Layer 5 of a small transformer language model trained on English Wikipedia (11 layers, counted from 0, width 128). Numbers have three digits each and are written without spaces.
A neuron adds its activation times its output weights to the MLP's output. To switch it off is to set its activation to zero at one token and run the rest of the model.

Output weights of the MLP neurons that the questions are about. A number n stands for (n - 500) times 0.00046.
n0: 406405568649514270579573397586387349508577230610197425449459621359535386361897565439364628634657459109295519470564612693452618281643327674481327526418275600437452491714513555517758513534365287522299394698541456628420522634320581745522504801873231500462693433508534288605541468425252523504641513470833413531481372273422287509691431528431522411650526718773571610393675557396458079743483
n85: 373690545422454508545617595272727682287462631515519593493594458512713353471314573183528387488439722465678616663322607823446468480540590547364340566667740581614707535319387537375415250224624340423556609397338391546504646483298511402411457452699481452665620767585477375604346404625313467761621569741536615559541500535397523725566331646500437367481378279381463395557500298456400519383406
n95: 366725496439653276539568288678467551612393675224649632421515601364439226240461569520462664539703611679565169484376330652455207504299393680622535788258532325717545480435373598432411545619469386594538746589586574313351704527447254316562278325569347614508170367583333438516409336558584595546587443464615492538331525641548627704548637299605853500628588534447720472492404467635445402476575
n139: 562628591649435529416782025525546665588604342671518523397361399495691439549654389314341739554367529623477417331623336395119394505667575614535572612605500648457680305599430558686414171427376442709597175688597500555448818485378568204491355526597411514233819283410455364273621260284701755505491430270524597557638481429661857332367338495445472260650459548836496441527648467466509570822861
n149: 318636400403314421664202597298583413526500476634406623584648555516603555333610398385402464471479459424614684852415348535445315586589628359487611417507584583322535409475353371396668356694525500114455408652707520529544423422353366318468432349555796598346290488471450660625504675316728542763604480531401908662286619303426300613370597471395592551384481422347656458581553504622364433666435
n166: 325156411717558246284537443677533500358589454520500458396465385299625696518345920596431483355425526631600560500488655651467776639398580453345616458445423508419446488261475126500232319732438500591639548418265684462593373605421395409492554561611492530771697407584540702389635598471513307670592562578292677700632764390332641623500416478676724714610553289611484383427313446264381363301395
n190: 577374466246609286284414491519570361668569553735552349662384496487354292584354767469413593584388546433240524600513344300747422224577665450622585416737500540405395553773291377630413335776750697531339513439361509658487779355571363510695763600631627294333847218268414442437611764245382528780500531679431351341355758451461491692439421472574531400452304642688487568504627611441513155336303
n204: 374412645294397602362645631516397613496167230504588609776775441429533500752516485708542433543681220489507525616366397453537295504439346409429536365486486637291644645342455393525622575164341473459357576559473496694575292691463713476590493559599446550435422568582590477628617603384328645538380485349500404508413440458463590732429342601657364448587708635371350511370550575588539474692363
n269: 603528377580338667580570779422625504432745582462496467562476621402583543473408521651485518553352425485478388377507473677471392736404201423347438319527333547732621450343417497370496416653346407382575591546481573685442471394609682421377300338543507873420707650493437627328513422485489686504656274589673468577500359668440448736676266413564474303475461444507306612475467323526644367381490
n276: 596523447600533677504645561496496329530428465575423264669664515520480250273321415484411555558591349250551478328664496569461301553484492133288447677265568329456647590546692440504304808626392512570716390588659736450626663603559519607692280557369463136724522729507462658448514384413536447500524699438231570608537292508361553570326373512596745508515228642523541632424492547532519566565583
n383: 543475640482641549279828379444627637544545640582458675614567664641377836239527286623478496572410318323403406434525604421674363425309384457604606385508558542543454368793765594309477659595545575580642418659393312648375310542457434635577389366450117394459233280406455654358543413526504491196449559290327365639500320673848751455698205656571638709458679469660586430707530453482480619550253
n403: 548445655435515762470450624633346427344623514663671401680645370382561298654360509233238618574604603357533308560271665482509485461500291428355459486275473332897481636719599531134439571280580563322339432629677618504192772433326500844396906458602100384404293476255477528303556457675365495476618369542505523447545656362865163282674631706518538686495698544686729373377668703548491477710327
n460: 437398478577418286333646586563614584613425615478576299327461458585462538378533652546405539573419640738565525680646385590416389412610640445569326103258608458375363469496342467541349376521602373252564422394440612472461566513750515550500542500477290607522627593574403601306578618481508819692782408617492451551524423403266504569508500653443306484433417333568827582560331781291610285634704
n467: 441656556434434314570586617231684477659384447560443456462888579553447314579646491482669509523132246379540510461668415617518289302586379486439777700296543619320946650453651707496529411633364591474408457452297362504540545490425350597300224331421657651483417965601564353416308654179482607613447610565408544523215647626256461673603357463557504420254513344579415697689495620464268708633385
n480: 572549576574500682413524528791488345418420574413325649223508581566442549491496504742517483339652530642389186625452412391467573299652720710631369587651233377534459529504488476532374434633491538500491652569603649413471295653752548274322330481431607432772863617440711500343740593413580279693654582350603471382709256350370592409133597461216500130420480453537697592492407364627476446372404
n497: 665482376197624488365581463672317300489380422666185500641640455568237545349284589541585666774540265569242367647540424544526399488558485577520558413398380418596481485592477374419365761333552523650277696448433500606443374562639482516568372758485352531576769413882518420457451311455492504481651646556621578488476557534482431417468559520323454633434633578589565681555515707419697384321540

Each question names a token from some text and the token that comes next. It shows the activations a of the neurons there, in the order above. A number n stands for (n - 500) times 0.0048.

Then comes g, the gradient of the next token's log-probability with respect to the MLP's output, scaled to length 1. A neuron's effect is roughly proportional to its activation times (output weights . g). A number n stands for (n - 500) times 0.0008.

"D", then "i"
a: 472491490474482471467468470484479478507465589467
g: 579622492329504491511541375537404467559479573364713474367440376530548348531405305566582613380520600596429403477481484715662483449412776416484662470564460519526458541441452608649523549331382505389479478509869534515641222609557476380492474560420616520529607463528630553438432581620487149652469295482427570341530577609664252409490508394463568444609646516472590327338718381561633495352428
Which neuron, switched off, lowers the next token's probability most? n480

"n", then "e"
a: 480465473484467465479497471469523465494483497487
g: 313512647643469325571302431533643353361478619498512380561503542688462332532591539290534530461548534600733443556525506478360489516428494415310266569518622400380387572491542435391350573537544441442559415450480614376378461346640562628455424506377452552503573494423531496520510548554368536288387412481767366544529435563491614666650473782717533564539304803480380305530697742517570420523650
Which neuron, switched off, lowers the next token's probability most? n149

"was ", then "his "
a: 494477481471474467573533465472487494465472523481
g: 488653592401637356531564568477724487342285646488425578708465619575512510546435584425618366467441490583292449589440470389480516612532590537504638353596371672489584681455488560630413407599350351205339383522503591508481460631465420468566255576248486580526548791354594525331519506441585698575581505512415342491670506495383533478275603442525417334498555697705482400571303424588440629458439
Which neuron, switched off, lowers the next token's probability most? n480

"d ", then "p"
a: 752645465491540527816484528469811480465471516481
g: 457599409694347473415537505465689688633523419379559593601452531383497620420399503531535488713556597432552587343351732359396614806390506557351441429456538307456483325496434495462514619379372632481397579533415521509467724746383193519662392443722595383297558507394369606443432626549560566584454306648629401605475537521316482634544449578496419735364513447454535515511490315475605440477449
Which two neurons, each switched off alone, lower its probability most, in order? n85, n383

"in", then "em"
a: 491487465469495489472479498483489499484495465469
g: 351293507623466472517543428438553585543701387542516060475250432564485371441677483619582512508363553389483367537480694441531579556444616420274572430568586425712574445488332405575280577526476429470645461467562358627568620386589408538487512481506348628444436595509680676499362442658564554545568442485304634362723420551512285436637592492364541621587553544424647489532446398530659696318535
Which two neurons, each switched off alone, lower its probability most, in order? n204, n480

"el", then "ec"
a: 470465495486466511517470478512480498823661539488
g: 493274467655503397649492537448498614343621343441530567381484396444626523500596534527527419341458456641328586663627382580419490378382519448496549532737329464530592427557554515496340483477599582341539387485569334505479440384617533771538615345485554387565734391317307419430580746636612415708317623497701594473566489518520651510307403630406406334711601583544449557622553553287369532354381
Which two neurons, each switched off alone, lower its probability most, in order? n460, n480

"e ", then "| "
a: 465488484468468492479591466465466486468467640472
g: 633658422188447489273494419465426601407558393462345492532585316646548321765406293500607634486357536499575417613623584518566486541477471308477471471563360344529328523462432574503243581767626494432487606550740457410434658653583402468469477528625613646756500684361387390479559653444571550519622587418533493656511420342478570351506353683488629491469334401379595487502514536466340564512549
Which neuron, switched off, lowers the next token's probability most? n480

"6 ", then "\""
a: 470490465465523478466468490477468465469497469465
g: 475282428511613480467428599586774532719551672486643338466458642528674567604444610669478274396538477532220649467361517353464269451334398598549485420709508588624440427695557437463510599355351495592464484520434438486554409526396508477609700356367307543517551452624390571496530417599355467349335495549450345415564641530530492789598482507646472553631474305395430394479628447349570476666644
Which neuron, switched off, lowers the next token's probability most? n480

"at", then "ch"
a: 644489475465470493466465473481465497485480491467
g: 681258439499381546433499568389666339543626556623474458666649655504674450454600835481648377427537246555402444400472518634580646499504298556399610399413545412493463329516434521433758591458625632552523413573418466515336388472352499784517378577507596547655501489556252605523521468381545477464450572447580565296596543366517572407540496513323513452524277429572445577474498778360586456386319
Which neuron, switched off, lowers the next token's probability most? n0

"e ", then "he "
a: 618601505557517471695477466465560507466482473476
g: 533562711345472437644663666369612655451380431448757547511460603401621460432619525401475441520641426687610378414380469454513158487399499513414633531548425461635621575464371456429463631338430519386460538687422487578735408469477456565541191445440665365498569623663644628481426416440666505429355377651565521413409634601482419462399645435618452441593547738567501453440512478389284508456226
Which neuron, switched off, lowers the next token's probability most? n85

"ing", then "r"
a: 489474524499466498465465500465469484493470489476
g: 460369656413581278447525611575630565518353394435477465355385677526421562587524506602517545375554542472557582444299405727673590585525364471523614663514351583383609443533395426489344585490333425491546677497497453485582613463563503630673558654347471354544737413519354487393394487581328648426420427390336429587734357632433360709514312423388461638479576283523500626775320676360516505623491
Which neuron, switched off, lowers the next token's probability most? n149

"'", then "t"
a: 484476517496513499489473644466652473478498492601
g: 379641582612258571539458425377613527200471646686315445541442582460506501578324552609743272447625406528595401373492350554331516487527474476464424577514487569462257443502627665251449539606507568298576545396508625617503633488545662612548408381509546373575486365385538802516472564376564421565452420720479418678533469578477595243672528596433553461539463414582427352454558585532596321442681
Which two neurons, each switched off alone, lower its probability most, in order? n269, n383

"in", then "all"
a: 473482487475487500467581465486465470465477491467
g: 320607542745457536489647415507576315240350598404366461261556327586385533584415600723309436551592486500432560380691566398533641502399329472426619739493454462584524489340502600350635555399738571519471480439436420591594366675361557777559595644644405466484531328483522549529345406494587649257491377491602358583590551490534486584399469502467403444572492455475603339516495466418683742477480
Which neuron, switched off, raises the next token's probability most? n383

"en", then "ti"
a: 493465613465475467470471491465465474465498467465
g: 405504509531636618397798439368498247593479429401767485309473287447547519654470412615581402442711373542450424437423379528445586495231463411455514589545616402623522554528483505405277638346380404455563593572649344603712604522371470548455524543584379437531357452570441661559486555437322665424563683482383365276690363418607572375577468459422584540525731482494509452749592499537659598531479
Which neuron, switched off, lowers the next token's probability most? n95

"in ", then "18"
a: 480553478469473472479484470468478465470478480474
g: 502544478591403586587525323508250630425631413554582391535380490510493535480638331591314363457523442353428523550545494644507295668625376508648416542661539661423752444396540675705505514389605349731644420451359389426709294554573572373500365505367561683589392713517466515469479471635457617384562480317691468517490476503488358537472301371636473738444562528415276566561574414357610409425513
Which neuron, switched off, raises the next token's probability most? n269

"s", then "k"
a: 480474492495467473485474473484489495498590499489
g: 766631519448341530467471539381457528329421524504400579655625570493738527555543343452669642504681561598458556418378603666570428572392410500489497560474614537554568404442472496703394504478234606327410505321574394422669521300552407361300498646692244418516561563500441442451482357483473629761276370690481526493543551663341390651530343612625574274540518445536557585503510418325362535500547
Which neuron, switched off, lowers the next token's probability most? n467

"| ", then "A"
a: 486472469481477474483468474473485469489472478466
g: 571452492442471570423334516441439672513542464601280620544720532335421386605525451326535402294446510383484367688358542574661436471369486493475678554672586409659445752557490468496524544527409448498479664362798487563569308481589314365605553607477349567456535455588455483411799547429525528509293409548703517261479581516329246303521576608526590490709556433564553625396576503522327532412555
Which neuron, switched off, raises the next token's probability most? n403

"he ", then "w"
a: 488510479543468471485465524466481517549467566485
g: 296489404373253401581628520406602530657550441399416761575425569610537526489601499421640351628543311727607375519349679549547535516475508541494431526572519516482427574554407432560512447503479499252463663546572496388424303449533751461460747144560439674394576441526373482438405521650462453513670335388363567560384646624560340530669385564550372533456405482594628418476663446663648432496299
Which neuron, switched off, lowers the next token's probability most? n276

"for ", then "N"
a: 475688466469497465477474465476489465487467475476
g: 476396627537637561585342431339617541458461395523524584573527529432560423497638382699610256347510344317381529469681468313738590453754509567444389411678514485553441470440501577469571498509503514687604651661519456489537416551396428459495495557522539595376438566433527411413844542321567466512478412670530464429603419713569303283456746318473433232300495435629582365468505574618319549592471
Which neuron, switched off, raises the next token's probability most? n85

"ers", then "e "
a: 490465606482465467466476472489478487490468493466
g: 375382364473449584488401376651641687541500334442400505589561359377533455679672416315674634725495633541495427434654579491397490321358478313447361506484494663458608407356487556507333407542739367449475665489570585560166556638599483432451483510553232461642641531377428475495520385396539545232419469546578462550622578302472567724467683545563596624549706606459637445478507534413443557523402
Which neuron, switched off, lowers the next token's probability most? n95

"re", then "'"
a: 471473481486479494468466466484465468475497487465
g: 461338468494372481485432427295499534561568535325526513565559378489766621480533692458472460478370561589353397470419532443427431568502533597321586489725519633606317514561550652474283390429389589488395632601541642375787357607494723605272518516377471455449662418428458286489478589519436361717522519582412374409778559437529583505548615360593552362661382612428425378653348450521421731671451
Which neuron, switched off, lowers the next token's probability most? n497

"w", then "in "
a: 497484465490467496478618473465479471493494488482
g: 746530537565274576455472386456508457569336418553519660549718561526433397563647389537484167597642616470405558359451632411614537503256705533546515382570424377504762448512478318793494587312420422632348597509518495619430616684359383659438592311469602342439645431439471464557509502281524511533556647559497446404435381411475498463454515539602565528425523766569459626392319551463491436609351
Which neuron, switched off, lowers the next token's probability most? n204

"9", then "5"
a: 472466466483517586469466512471498466466482477487
g: 332544452632459394530261543445657458337459521754692439436555600490501499466150564515463402293380459498455510459534666397442439424521558568421514833389511602482476341464568420662586531417474603410297316412313510385619473534478474616588392587535581651526578471378476681349380474738581575519438628489698447477496558637358568432432601639660487350469563421508682359465386589423776516502600
Which neuron, switched off, lowers the next token's probability most? n166

"ed ", then "by "
a: 465492480468480485470470471478465476472490475467
g: 658489533661421597291563419467487381435345685452598487407405391572317376466739625540386315398522682442391634615687469843551504603595730445449463510515503577368490443413448458606660594387264718459390409500631423513655416533482402393508617462441444638594511473384504490502519375449480336541346561598367556660484273497546577735489631425330475384512426512505334592488436523693348670487584
Which neuron, switched off, lowers the next token's probability most? n403

"al", then "m"
a: 474471465490475488482467465482465509469465465468
g: 505448612650494411331509401559505425594489411682325507728401579524717549643489432455621354485653419512426477431330599620349591682497562454572411514383441232673391470716578464604417608577389432558455582435676342695498566319492383421567420610643431309339635469446348629498332483525526636546479320771605479557334556508514398585438402681441459566291482609527601531468432333565709456418366
Which neuron, switched off, lowers the next token's probability most? n467

"– ", then "P"
a: 485476467467467467467466505474472466467513637468
g: 394467657660530486473371361634581562452549653526580466481510476556620431602440518484576528208281514488555186484579611241419386404394639497555391450669589287721370582554512350579632542467391416503408410518570620493531700712350255333395599594464421435403648313615460485541540642605394522499414556648632518594426549416362547465618641456550407364564559298601580399487344676643461511584585
Which neuron, switched off, lowers the next token's probability most? n480

"was ", then "con"
a: 481489476465489465721515470478482499465467482479
g: 537390379604491658389581316586466384359571483628608551389469443589469575597598410481673653545538516263269447550461597437489508545412440630635527841462672592605582862722422472587348541451388585496355510146542379467658601614615361250445417466509458306490526396471654333662426397550449456439538447583542520313459407474515533560519475433506447455633516330535446602509625459477590370502565
Which neuron, switched off, lowers the next token's probability most? n190

"6", then "0"
a: 465470465488576608465471529476491476471479479485
g: 461370435641671461663471589694456750731604467550468652310526546430631532531367475392337538454451508531513604426424370570477435583532619521464474508538614700594550517403727493430539464433457541619465497326398609483356215604532519393721534548474334416446842434500623602518325555441403311630232322501504420712571514389332540386436542390442425350419617305599611570386569498531598465419519
Which neuron, switched off, raises the next token's probability most? n149

"ul", then "ar"
a: 468472481465465465470465474475465494467465474468
g: 552464574567542540548424518538536481679618569382468492465531520347491409513343509490787349709387400633621428404283541587362633481354574535533421529219558455520383318292365520441593450478470505467470257424370609614661427764570457595444428528581400631447424657503384556453441394395572751506525414480414448404507518615567481292523320513476518420458900711517538458622645527448704534472621
Which neuron, switched off, lowers the next token's probability most? n190

"d", then "al"
a: 485474476466495486496516466481484486503487547465
g: 525629483649598330435582573482349464481618441378409201400403610486564695570414569600680382331385431448480613452461543627263603701489447536380547477534567444594404427377633583550416434361591380423401427345441393640532548491660469345449402447586538697487386714612559604750529680592465578396408488312458382516454659406199462420674355404565619324626447578583536561602565544550382621677532
Which neuron, switched off, lowers the next token's probability most? n497

"R", then "est"
a: 479465477481499473466472467475468477472465465466
g: 528461525710314564653723401500172653458588595459585537437385680524537581729403523436384439424365535535334499525526409602429434683520567280538352522519441399498351501533547329507396623393422518430519593354563448409627393237631387516540562520360585447502428489613529677571457391541449491527472540681424476350326572440671638599510455533443386667743583302466396372561425573773713413563605
Which neuron, switched off, lowers the next token's probability most? n467

"h", then "av"
a: 543465485746476650483465487470581491467580465466
g: 635531483717329599445706707544423582388436661401389444458645526520449588610697465389490435425711447454534364560328466620264726549561518380385653394387616631581373564497482472560502303506339550651453440656531416515587476508408541355459298452507396590401625472557750406459464491490529488246574692478469599588439552468560305631487518404436518264378363573438716480356453785508562386517495
Which neuron, switched off, lowers the next token's probability most? n139

"H", then "om"
a: 470477490610483465474465465478465490499476467482
g: 590438569597541627471464467587543742632802379474489243511412591376395482614595452484434360543439418546577408494536556633451370424563469387594524504656486689527531588673406401521599488552525523435443472509498353655480500370413473506519470470679639259685441247417205636374464253404368731539524408409635517450487440444627479336493686686681622632273359423493515671595516404388457449500530
Which neuron, switched off, lowers the next token's probability most? n139

"ou", then "th"
a: 466483475473475495465469483465488477687468470489
g: 522626407579503444429411577328643377510392648459645596554212653450589333455433385384558625522590357504592469771315670506374549463451625503701431591559592368565609472602474531253473609494449410461605420477550363298677558612389399729501435366520477525299417454613590571344556234405468683427634517354437453551419449351342575652434553633437487563455725590664420491554366543432552544649579
Which neuron, switched off, lowers the next token's probability most? n460

"s ", then "the "
a: 467465474485467465540511465475465469481465487471
g: 219483445478512812628550396431502507514446620505479648480653571354420470549568453472525299425561472548325374412645627232433667455455602309560385439521715515573467617491434412571383484639371473405504486606530356456601650522564362790411344515418600395539580637424545321688479586386560424403560366558479410476816294495519614684447519559300364403575515556645706402440532475520504535469604
Which neuron, switched off, lowers the next token's probability most? n166

"ug", then "u"
a: 482587550465484481533465475480467465465471470497
g: 655544494458726517272516476463615646419491532537328348373496530272634649374426388365330405546472661560642420560436316452551488337390291481560390383485580627567473446435427589495371353388459360585520682666629561576488561635435303561436547396489595611387478799571514465480384608512477373532310533687583682606508664468340443491575807690380446631506419419514567342471498532487557453575687
Which neuron, switched off, lowers the next token's probability most? n85

"p", then "res"
a: 618466473466466491492466513480478471495473466472
g: 515383370555573608430394446606404423617440636410311494627560440406514416554308394597472607454577562480294521664537584606431600478363355506327474440485484395489472329608510624491363305623530605577705654466539506555464546654691541339465503894407531504399428465464324538496528728357595511367585472546493466451416569441544415594373394631331327395575677502373702580564433257462621571640776
Which neuron, switched off, raises the next token's probability most? n480

"ter ", then "U"
a: 465531492465473482653468469471510521466477478472
g: 505403527426600709462495489547575507635475371639451389493592544445504484657527491477751407466563380398479405319533523334541708303585585582472556399638484482565705633481340502220514293427385501841617533603550517361425581601443419642427461603425352434273447342571590428507650529496576545575330596516719510633452378609726548373366765403329401597390549425538475392428424516426356607470510
Which neuron, switched off, lowers the next token's probability most? n460

"8", then "7"
a: 473469466582532608466467511474521467469487479488
g: 451518615551558494312212502528485459499645498679673641366646526515372394455594369738692543492523615544527462447583550555453472404617510471452655543349467506392509238397510408718627565453423544641456250499455619382411489482548483650499342591504740614484267410434333382484477585679484631411410533633353355391479588612612475632480552482311537209617501370454552288657477411541624577615447
Which neuron, switched off, raises the next token's probability most? n166

"t ", then "C"
a: 488480465465465498489465476481466471492499493472
g: 692323521659382552502495325585595685503455447437459556563657600463646403410619525281469538502420453469297023421338492262579573576543465559335441505489311529437316468565373385689631398311416504745554505628582604516464500523368426676621607532551516581485436581548478480467602557474646499408557348532558424479615512439395488462471661618516581483459496336636453575522544414434389508777735
Which neuron, switched off, raises the next token's probability most? n139